Layer 3 of a small transformer language model trained on English Wikipedia (9 layers, counted from 0, width 128).
A neuron's activation on a vector x is GELU(gate . x) times (in . x), where the dot is the dot product.

Input weights of the MLP neurons that the questions are about. A number n stands for (n - 128) times 0.0098.
n20 gate: 126, 136, 109, 70, 108, 131, 98, 157, 148, 138, 125, 167, 122, 93, 121, 97, 187, 170, 165, 148, 109, 134, 107, 96, 141, 161, 89, 84, 103, 112, 159, 146, 81, 128, 135, 143, 144, 196, 118, 152, 110, 129, 142, 132, 124, 126, 143, 154, 121, 171, 128, 119, 159, 153, 120, 141, 201, 130, 103, 172, 163, 97, 72, 171, 164, 87, 147, 92, 111, 111, 99, 157, 94, 118, 143, 142, 104, 153, 85, 79, 83, 138, 133, 125, 137, 88, 148, 130, 145, 155, 77, 54, 159, 117, 131, 80, 105, 143, 108, 103, 90, 100, 79, 188, 116, 140, 123, 174, 78, 142, 137, 164, 131, 147, 106, 160, 94, 137, 149, 137, 135, 152, 118, 133, 137, 161, 107, 93
n80 gate: 75, 155, 126, 116, 156, 131, 61, 188, 115, 128, 149, 116, 123, 115, 147, 118, 132, 114, 111, 119, 138, 110, 140, 111, 138, 112, 126, 168, 149, 165, 114, 130, 134, 121, 116, 122, 135, 122, 136, 54, 92, 107, 98, 137, 139, 113, 106, 68, 162, 172, 111, 114, 125, 116, 64, 165, 134, 158, 121, 68, 112, 122, 134, 102, 168, 134, 97, 126, 148, 127, 114, 164, 88, 81, 97, 131, 114, 155, 159, 108, 162, 189, 87, 151, 120, 138, 149, 120, 112, 119, 140, 114, 194, 131, 145, 135, 102, 115, 99, 86, 166, 91, 135, 144, 120, 122, 111, 111, 92, 122, 126, 156, 123, 129, 167, 108, 126, 122, 154, 134, 185, 122, 141, 103, 113, 143, 119, 166
n281 gate: 132, 97, 108, 156, 142, 87, 118, 118, 98, 156, 99, 123, 93, 144, 127, 115, 158, 77, 75, 93, 74, 133, 136, 135, 67, 108, 159, 59, 128, 155, 73, 65, 157, 123, 84, 113, 176, 116, 69, 95, 109, 43, 151, 118, 151, 85, 43, 195, 153, 89, 161, 128, 118, 177, 155, 84, 173, 108, 131, 160, 120, 135, 132, 152, 141, 158, 149, 167, 130, 190, 121, 107, 118, 197, 95, 112, 96, 120, 82, 113, 156, 77, 117, 144, 89, 96, 133, 175, 136, 148, 118, 101, 117, 116, 118, 94, 96, 134, 100, 129, 173, 109, 113, 125, 138, 111, 86, 132, 87, 139, 129, 125, 109, 87, 111, 138, 113, 101, 89, 111, 116, 135, 98, 137, 129, 157, 153, 107
n439 gate: 144, 135, 64, 167, 93, 67, 116, 122, 123, 89, 142, 143, 119, 116, 142, 137, 184, 162, 100, 162, 52, 134, 139, 115, 128, 190, 155, 166, 163, 132, 105, 134, 136, 165, 162, 124, 101, 143, 155, 157, 132, 150, 180, 142, 105, 139, 127, 141, 134, 75, 105, 190, 125, 136, 152, 73, 72, 170, 70, 145, 111, 122, 122, 153, 45, 62, 152, 105, 129, 133, 140, 112, 142, 142, 124, 154, 138, 77, 168, 135, 67, 141, 154, 160, 163, 105, 115, 126, 101, 205, 92, 101, 111, 133, 129, 92, 136, 160, 147, 120, 103, 147, 111, 141, 134, 125, 128, 117, 98, 87, 123, 118, 105, 123, 140, 141, 94, 117, 128, 155, 147, 106, 184, 149, 108, 168, 136, 160
n20 in: 160, 86, 167, 190, 111, 97, 177, 88, 164, 119, 122, 147, 160, 172, 164, 105, 70, 138, 184, 137, 110, 135, 101, 172, 129, 152, 113, 127, 107, 128, 130, 128, 123, 180, 121, 24, 118, 152, 152, 129, 114, 170, 90, 127, 142, 112, 48, 131, 151, 170, 133, 92, 156, 134, 163, 87, 88, 111, 108, 150, 155, 136, 137, 83, 60, 135, 147, 163, 118, 93, 107, 167, 161, 125, 123, 174, 145, 152, 156, 160, 146, 117, 129, 104, 155, 79, 67, 150, 97, 127, 93, 182, 43, 102, 139, 203, 98, 126, 199, 129, 167, 159, 77, 91, 192, 141, 149, 117, 122, 92, 117, 162, 145, 106, 164, 104, 149, 91, 111, 176, 109, 106, 113, 186, 78, 111, 126, 125
n80 in: 138, 164, 182, 184, 103, 128, 102, 123, 81, 148, 88, 133, 120, 98, 104, 123, 150, 150, 147, 157, 105, 151, 164, 88, 81, 83, 166, 144, 137, 124, 70, 104, 118, 164, 130, 155, 92, 89, 157, 166, 80, 116, 113, 97, 137, 90, 171, 69, 161, 145, 176, 138, 127, 172, 147, 101, 144, 154, 170, 164, 108, 161, 157, 141, 122, 141, 131, 145, 109, 140, 123, 169, 123, 134, 127, 90, 72, 144, 127, 137, 115, 165, 131, 136, 124, 148, 130, 131, 83, 141, 121, 191, 166, 115, 80, 156, 131, 98, 102, 191, 115, 42, 166, 141, 124, 103, 140, 119, 184, 113, 123, 124, 131, 140, 115, 145, 141, 170, 148, 123, 183, 116, 123, 143, 95, 63, 100, 183
n281 in: 97, 157, 112, 129, 166, 108, 159, 152, 143, 138, 125, 113, 114, 149, 133, 200, 110, 119, 125, 70, 121, 99, 157, 147, 132, 87, 109, 132, 64, 176, 86, 82, 163, 129, 109, 141, 126, 108, 179, 108, 83, 52, 149, 171, 131, 93, 119, 124, 128, 95, 135, 158, 109, 157, 132, 106, 141, 111, 162, 132, 97, 161, 190, 139, 85, 160, 148, 94, 165, 136, 184, 106, 74, 166, 140, 148, 98, 111, 122, 117, 121, 143, 126, 181, 159, 114, 107, 103, 99, 135, 113, 85, 130, 125, 141, 186, 89, 96, 149, 157, 122, 82, 105, 150, 171, 73, 104, 166, 107, 122, 161, 186, 100, 8, 78, 94, 132, 124, 174, 113, 88, 132, 109, 176, 181, 126, 147, 123
n439 in: 145, 184, 101, 86, 128, 74, 94, 133, 155, 97, 141, 152, 131, 53, 157, 106, 145, 187, 96, 154, 59, 112, 136, 101, 84, 174, 116, 134, 184, 142, 131, 138, 111, 137, 180, 151, 98, 102, 120, 126, 153, 131, 137, 156, 114, 109, 158, 155, 110, 136, 127, 188, 108, 117, 119, 92, 105, 185, 62, 126, 115, 99, 88, 159, 66, 79, 182, 84, 108, 147, 169, 92, 149, 124, 134, 114, 132, 134, 178, 116, 107, 181, 152, 160, 123, 95, 125, 125, 163, 181, 123, 133, 114, 129, 150, 82, 117, 105, 157, 151, 103, 120, 159, 185, 169, 131, 149, 147, 85, 101, 146, 146, 111, 140, 186, 110, 105, 126, 104, 132, 157, 126, 162, 199, 153, 150, 143, 139

Each question shows a token from some text and the vector x that enters the MLP there. A number n stands for (n - 128) times 0.023.

" bel": 106, 142, 129, 175, 138, 125, 165, 124, 110, 166, 136, 120, 192, 130, 47, 121, 115, 160, 84, 140, 180, 124, 146, 121, 132, 138, 115, 135, 148, 155, 177, 149, 178, 99, 61, 160, 103, 124, 83, 90, 139, 152, 122, 119, 112, 145, 137, 139, 134, 126, 107, 102, 98, 103, 142, 147, 132, 200, 160, 71, 136, 57, 152, 62, 75, 63, 101, 140, 93, 153, 86, 151, 115, 127, 149, 153, 104, 183, 125, 153, 100, 88, 132, 84, 141, 147, 156, 138, 182, 154, 116, 134, 110, 109, 177, 161, 86, 122, 92, 167, 57, 146, 157, 113, 125, 118, 163, 115, 126, 165, 154, 148, 165, 112, 98, 167, 114, 145, 112, 143, 133, 159, 144, 111, 116, 153, 176, 119
Which of these neurons fires most? n20

"ough": 152, 161, 150, 179, 120, 156, 167, 122, 114, 187, 102, 136, 139, 103, 137, 162, 84, 138, 78, 116, 138, 104, 133, 114, 106, 82, 89, 167, 186, 116, 111, 116, 116, 78, 132, 100, 158, 97, 124, 157, 123, 124, 79, 87, 151, 104, 136, 155, 165, 139, 79, 148, 116, 164, 146, 133, 173, 127, 211, 82, 140, 111, 96, 98, 82, 130, 142, 134, 53, 102, 131, 177, 98, 103, 123, 145, 127, 131, 155, 128, 176, 86, 189, 124, 126, 161, 143, 126, 169, 94, 86, 62, 116, 158, 91, 129, 176, 73, 94, 148, 81, 175, 119, 147, 152, 125, 135, 151, 119, 139, 147, 62, 73, 122, 102, 170, 118, 171, 117, 90, 117, 126, 87, 98, 140, 124, 145, 129
The two highest activations, in order: n20, n281

"ino": 124, 179, 135, 158, 140, 140, 161, 143, 148, 166, 150, 160, 146, 168, 167, 136, 106, 145, 162, 150, 144, 125, 117, 90, 166, 170, 108, 156, 140, 90, 125, 184, 187, 124, 76, 148, 116, 134, 91, 144, 110, 115, 163, 164, 127, 96, 89, 164, 134, 136, 190, 107, 121, 122, 121, 123, 144, 165, 100, 75, 123, 75, 120, 128, 76, 153, 138, 116, 153, 156, 139, 166, 124, 116, 124, 119, 122, 119, 194, 143, 82, 127, 107, 155, 115, 117, 117, 74, 193, 74, 118, 143, 109, 169, 124, 114, 154, 90, 72, 97, 137, 137, 118, 90, 209, 76, 80, 59, 146, 155, 81, 156, 127, 170, 123, 161, 139, 120, 130, 116, 162, 146, 102, 123, 113, 85, 132, 153
Which of these neurons fires most? n281

" old": 183, 141, 148, 168, 82, 172, 168, 105, 137, 186, 136, 139, 175, 145, 95, 92, 117, 110, 78, 165, 126, 96, 115, 99, 164, 177, 95, 130, 133, 119, 106, 136, 172, 109, 112, 137, 105, 106, 113, 172, 206, 132, 140, 108, 106, 88, 90, 128, 120, 95, 157, 157, 79, 115, 137, 128, 126, 169, 153, 81, 109, 77, 123, 129, 86, 136, 191, 131, 70, 155, 130, 168, 85, 155, 176, 100, 110, 158, 137, 133, 94, 106, 151, 166, 113, 132, 116, 133, 162, 190, 141, 77, 114, 143, 79, 105, 109, 125, 134, 138, 101, 118, 113, 98, 180, 157, 152, 100, 138, 134, 144, 124, 129, 126, 180, 166, 101, 156, 81, 168, 137, 132, 131, 106, 140, 105, 173, 79
The most active neuron and its activation: n439, at about 16

" site": 157, 158, 123, 133, 145, 185, 160, 142, 89, 163, 150, 143, 191, 126, 34, 86, 150, 147, 128, 107, 104, 114, 120, 116, 153, 82, 149, 131, 124, 140, 120, 157, 135, 110, 124, 128, 117, 132, 126, 177, 156, 127, 153, 153, 142, 135, 82, 91, 124, 88, 123, 136, 110, 152, 140, 175, 112, 90, 115, 101, 86, 100, 136, 135, 96, 134, 111, 133, 126, 145, 50, 167, 95, 75, 168, 224, 111, 145, 122, 123, 128, 121, 147, 183, 91, 123, 83, 155, 148, 176, 116, 73, 125, 158, 131, 167, 70, 114, 127, 168, 117, 113, 141, 108, 177, 130, 135, 84, 129, 96, 121, 190, 151, 90, 123, 192, 166, 124, 143, 149, 155, 122, 110, 144, 144, 129, 134, 83
The most active neuron and its activation: n20, at about 2.7

"ike": 156, 146, 132, 112, 137, 134, 101, 130, 80, 159, 96, 115, 133, 135, 112, 131, 138, 133, 114, 115, 127, 101, 132, 89, 113, 173, 105, 169, 172, 138, 147, 132, 185, 84, 114, 191, 119, 112, 73, 158, 115, 135, 182, 105, 193, 43, 78, 118, 183, 122, 94, 102, 137, 154, 140, 136, 111, 139, 134, 122, 79, 147, 127, 123, 69, 114, 189, 134, 106, 199, 154, 170, 117, 94, 138, 139, 122, 134, 131, 128, 113, 125, 144, 105, 103, 153, 48, 71, 161, 116, 122, 68, 95, 125, 150, 123, 137, 104, 67, 128, 113, 118, 150, 147, 199, 158, 105, 59, 177, 154, 133, 121, 121, 122, 167, 153, 157, 151, 149, 59, 143, 95, 139, 118, 101, 114, 167, 136
Which three neurons fire most, strongest first? n439, n80, n281

" D": 144, 174, 119, 131, 171, 124, 152, 93, 121, 151, 128, 130, 220, 165, 92, 103, 115, 135, 107, 120, 154, 110, 170, 102, 171, 172, 94, 87, 148, 103, 121, 172, 173, 175, 103, 129, 66, 106, 113, 159, 106, 129, 119, 97, 141, 128, 136, 115, 125, 111, 165, 118, 110, 179, 150, 159, 128, 174, 134, 59, 87, 57, 153, 180, 141, 104, 139, 117, 130, 124, 112, 167, 120, 101, 132, 166, 93, 109, 153, 168, 113, 130, 92, 145, 149, 142, 134, 123, 172, 160, 145, 117, 185, 139, 141, 159, 119, 70, 111, 101, 76, 171, 123, 104, 184, 124, 128, 118, 139, 141, 139, 104, 149, 163, 111, 149, 131, 198, 131, 141, 98, 129, 185, 100, 102, 111, 150, 74
Which of these neurons fires most? n20

" |": 213, 160, 140, 169, 118, 138, 135, 124, 142, 186, 145, 127, 149, 154, 137, 97, 128, 92, 121, 145, 174, 113, 137, 135, 170, 150, 106, 135, 145, 89, 119, 148, 185, 98, 113, 133, 91, 112, 89, 133, 112, 111, 158, 122, 148, 138, 128, 83, 139, 141, 156, 87, 86, 141, 76, 155, 133, 134, 159, 104, 71, 81, 102, 123, 48, 77, 109, 176, 100, 134, 169, 169, 133, 146, 131, 140, 108, 117, 124, 135, 146, 151, 123, 122, 108, 126, 168, 112, 179, 93, 135, 133, 161, 155, 151, 134, 120, 69, 115, 113, 116, 218, 170, 125, 193, 151, 131, 167, 136, 115, 116, 101, 132, 111, 111, 148, 163, 122, 97, 95, 156, 146, 131, 147, 121, 128, 158, 144
The most active neuron and its activation: n281, at about 0.14

"ess": 154, 189, 116, 149, 164, 121, 207, 159, 54, 149, 162, 178, 160, 89, 132, 100, 127, 122, 131, 155, 76, 120, 159, 125, 124, 214, 98, 94, 117, 84, 130, 153, 126, 104, 70, 129, 147, 121, 131, 99, 118, 124, 138, 130, 172, 99, 70, 109, 93, 142, 101, 123, 109, 131, 149, 163, 104, 108, 186, 101, 136, 109, 156, 151, 93, 95, 146, 163, 93, 104, 162, 181, 136, 101, 190, 116, 158, 100, 149, 97, 156, 143, 154, 144, 146, 206, 102, 81, 127, 92, 134, 113, 180, 149, 56, 131, 97, 76, 93, 132, 124, 109, 116, 117, 171, 135, 135, 145, 112, 138, 150, 122, 98, 124, 130, 120, 160, 120, 143, 91, 114, 134, 121, 94, 121, 141, 156, 97
Which of these neurons fires most? n80

"ce": 190, 149, 147, 66, 127, 133, 175, 155, 128, 142, 137, 154, 210, 160, 122, 137, 84, 119, 130, 103, 169, 77, 116, 96, 159, 183, 129, 142, 142, 78, 110, 114, 135, 127, 120, 77, 142, 137, 144, 123, 72, 138, 96, 83, 200, 127, 138, 206, 83, 116, 126, 118, 138, 124, 140, 145, 138, 83, 165, 104, 116, 105, 130, 125, 113, 123, 138, 138, 118, 138, 86, 221, 96, 85, 121, 158, 140, 130, 159, 120, 111, 101, 153, 90, 132, 127, 162, 105, 192, 102, 140, 107, 136, 154, 95, 114, 150, 87, 56, 145, 120, 115, 120, 143, 191, 141, 96, 150, 142, 155, 152, 100, 96, 85, 108, 133, 160, 154, 125, 72, 149, 128, 99, 127, 111, 86, 167, 135
Which of these neurons fires most? n20

" M": 152, 170, 109, 167, 208, 130, 161, 130, 93, 144, 98, 157, 195, 146, 104, 107, 111, 109, 132, 175, 97, 100, 204, 108, 147, 165, 126, 119, 160, 101, 135, 139, 158, 148, 89, 94, 92, 139, 88, 151, 95, 93, 141, 89, 130, 132, 145, 85, 104, 98, 119, 127, 106, 177, 142, 150, 83, 168, 166, 75, 87, 104, 139, 145, 124, 96, 146, 137, 169, 149, 84, 173, 73, 95, 150, 173, 97, 137, 141, 175, 149, 151, 119, 112, 98, 139, 98, 104, 128, 135, 130, 121, 175, 138, 128, 132, 92, 74, 106, 109, 104, 176, 131, 139, 189, 124, 139, 107, 64, 158, 108, 109, 177, 116, 123, 142, 155, 144, 144, 150, 143, 111, 171, 111, 146, 118, 175, 85
Which of these neurons fires most? n80

" Camp": 148, 168, 135, 159, 147, 141, 176, 82, 80, 170, 152, 174, 196, 175, 122, 73, 106, 76, 137, 119, 162, 104, 153, 86, 146, 145, 119, 125, 189, 160, 110, 148, 156, 176, 101, 144, 141, 105, 108, 96, 139, 145, 104, 53, 135, 110, 83, 91, 161, 93, 151, 148, 115, 147, 118, 170, 107, 202, 117, 80, 106, 111, 173, 112, 78, 119, 166, 108, 145, 169, 115, 139, 81, 125, 135, 112, 94, 161, 126, 123, 174, 135, 152, 146, 92, 134, 83, 167, 132, 144, 109, 115, 145, 167, 129, 135, 93, 98, 87, 171, 117, 143, 78, 124, 127, 115, 98, 108, 121, 123, 108, 180, 97, 103, 119, 154, 120, 72, 75, 117, 178, 142, 104, 91, 144, 95, 146, 141
The most active neuron and its activation: n80, at about 11

"qu": 126, 109, 143, 215, 140, 121, 195, 125, 110, 124, 143, 161, 147, 189, 105, 134, 48, 122, 119, 167, 156, 163, 142, 81, 141, 200, 105, 167, 118, 157, 61, 105, 151, 120, 140, 156, 97, 91, 60, 151, 108, 126, 156, 85, 188, 105, 97, 105, 70, 127, 152, 128, 138, 148, 97, 144, 139, 165, 66, 127, 74, 56, 137, 126, 113, 71, 124, 121, 137, 155, 134, 160, 68, 100, 161, 124, 134, 100, 181, 119, 91, 130, 148, 154, 99, 120, 129, 98, 186, 159, 143, 151, 150, 109, 69, 136, 113, 116, 135, 114, 116, 111, 141, 161, 111, 105, 129, 123, 124, 154, 113, 150, 139, 149, 164, 124, 147, 109, 116, 81, 118, 63, 114, 103, 110, 124, 198, 108
Which of these neurons fires most? n439

" s": 131, 191, 135, 138, 186, 162, 170, 103, 138, 175, 123, 148, 130, 141, 139, 100, 116, 85, 139, 155, 134, 102, 159, 108, 144, 169, 125, 144, 126, 127, 120, 148, 148, 110, 118, 61, 77, 162, 106, 89, 132, 109, 152, 88, 149, 166, 113, 133, 95, 125, 144, 110, 103, 129, 143, 146, 86, 106, 156, 91, 145, 73, 144, 137, 90, 126, 106, 156, 78, 126, 127, 193, 80, 77, 136, 157, 85, 84, 142, 129, 113, 113, 79, 156, 138, 124, 121, 120, 141, 141, 116, 141, 148, 161, 135, 83, 121, 87, 122, 122, 66, 209, 126, 139, 175, 149, 157, 127, 133, 168, 140, 47, 140, 162, 135, 173, 150, 122, 97, 71, 127, 85, 165, 150, 111, 75, 137, 82
The two highest activations, in order: n80, n439

" 190": 155, 122, 69, 143, 104, 108, 145, 105, 59, 179, 152, 92, 196, 137, 111, 128, 108, 127, 150, 153, 118, 104, 162, 68, 151, 167, 114, 87, 101, 79, 103, 172, 148, 88, 122, 164, 102, 137, 113, 182, 96, 146, 104, 148, 158, 108, 114, 93, 100, 124, 150, 179, 67, 93, 120, 183, 125, 129, 149, 114, 55, 132, 153, 83, 85, 130, 132, 113, 171, 166, 87, 150, 95, 109, 163, 130, 142, 142, 170, 190, 173, 101, 111, 156, 132, 97, 135, 161, 150, 109, 138, 83, 135, 126, 126, 123, 149, 95, 138, 104, 94, 145, 108, 95, 154, 143, 132, 124, 85, 161, 129, 140, 130, 106, 85, 167, 132, 130, 94, 121, 152, 79, 142, 158, 129, 114, 208, 107
The most active neuron and its activation: n80, at about 0.21

" construction": 202, 177, 109, 147, 153, 146, 155, 119, 112, 167, 168, 99, 182, 79, 66, 98, 114, 134, 109, 113, 142, 107, 82, 122, 129, 137, 122, 137, 153, 109, 62, 147, 135, 112, 146, 141, 116, 169, 106, 177, 158, 127, 152, 141, 122, 136, 62, 109, 60, 84, 113, 134, 110, 128, 129, 141, 84, 91, 116, 101, 72, 118, 104, 151, 103, 140, 95, 112, 115, 163, 62, 139, 125, 140, 180, 209, 119, 160, 144, 131, 97, 112, 95, 191, 69, 142, 111, 130, 153, 151, 142, 117, 130, 159, 103, 138, 74, 112, 152, 123, 79, 111, 136, 116, 142, 148, 116, 109, 120, 108, 137, 174, 119, 77, 126, 156, 125, 144, 104, 117, 144, 129, 111, 121, 149, 115, 134, 104
The most active neuron and its activation: n439, at about 4.4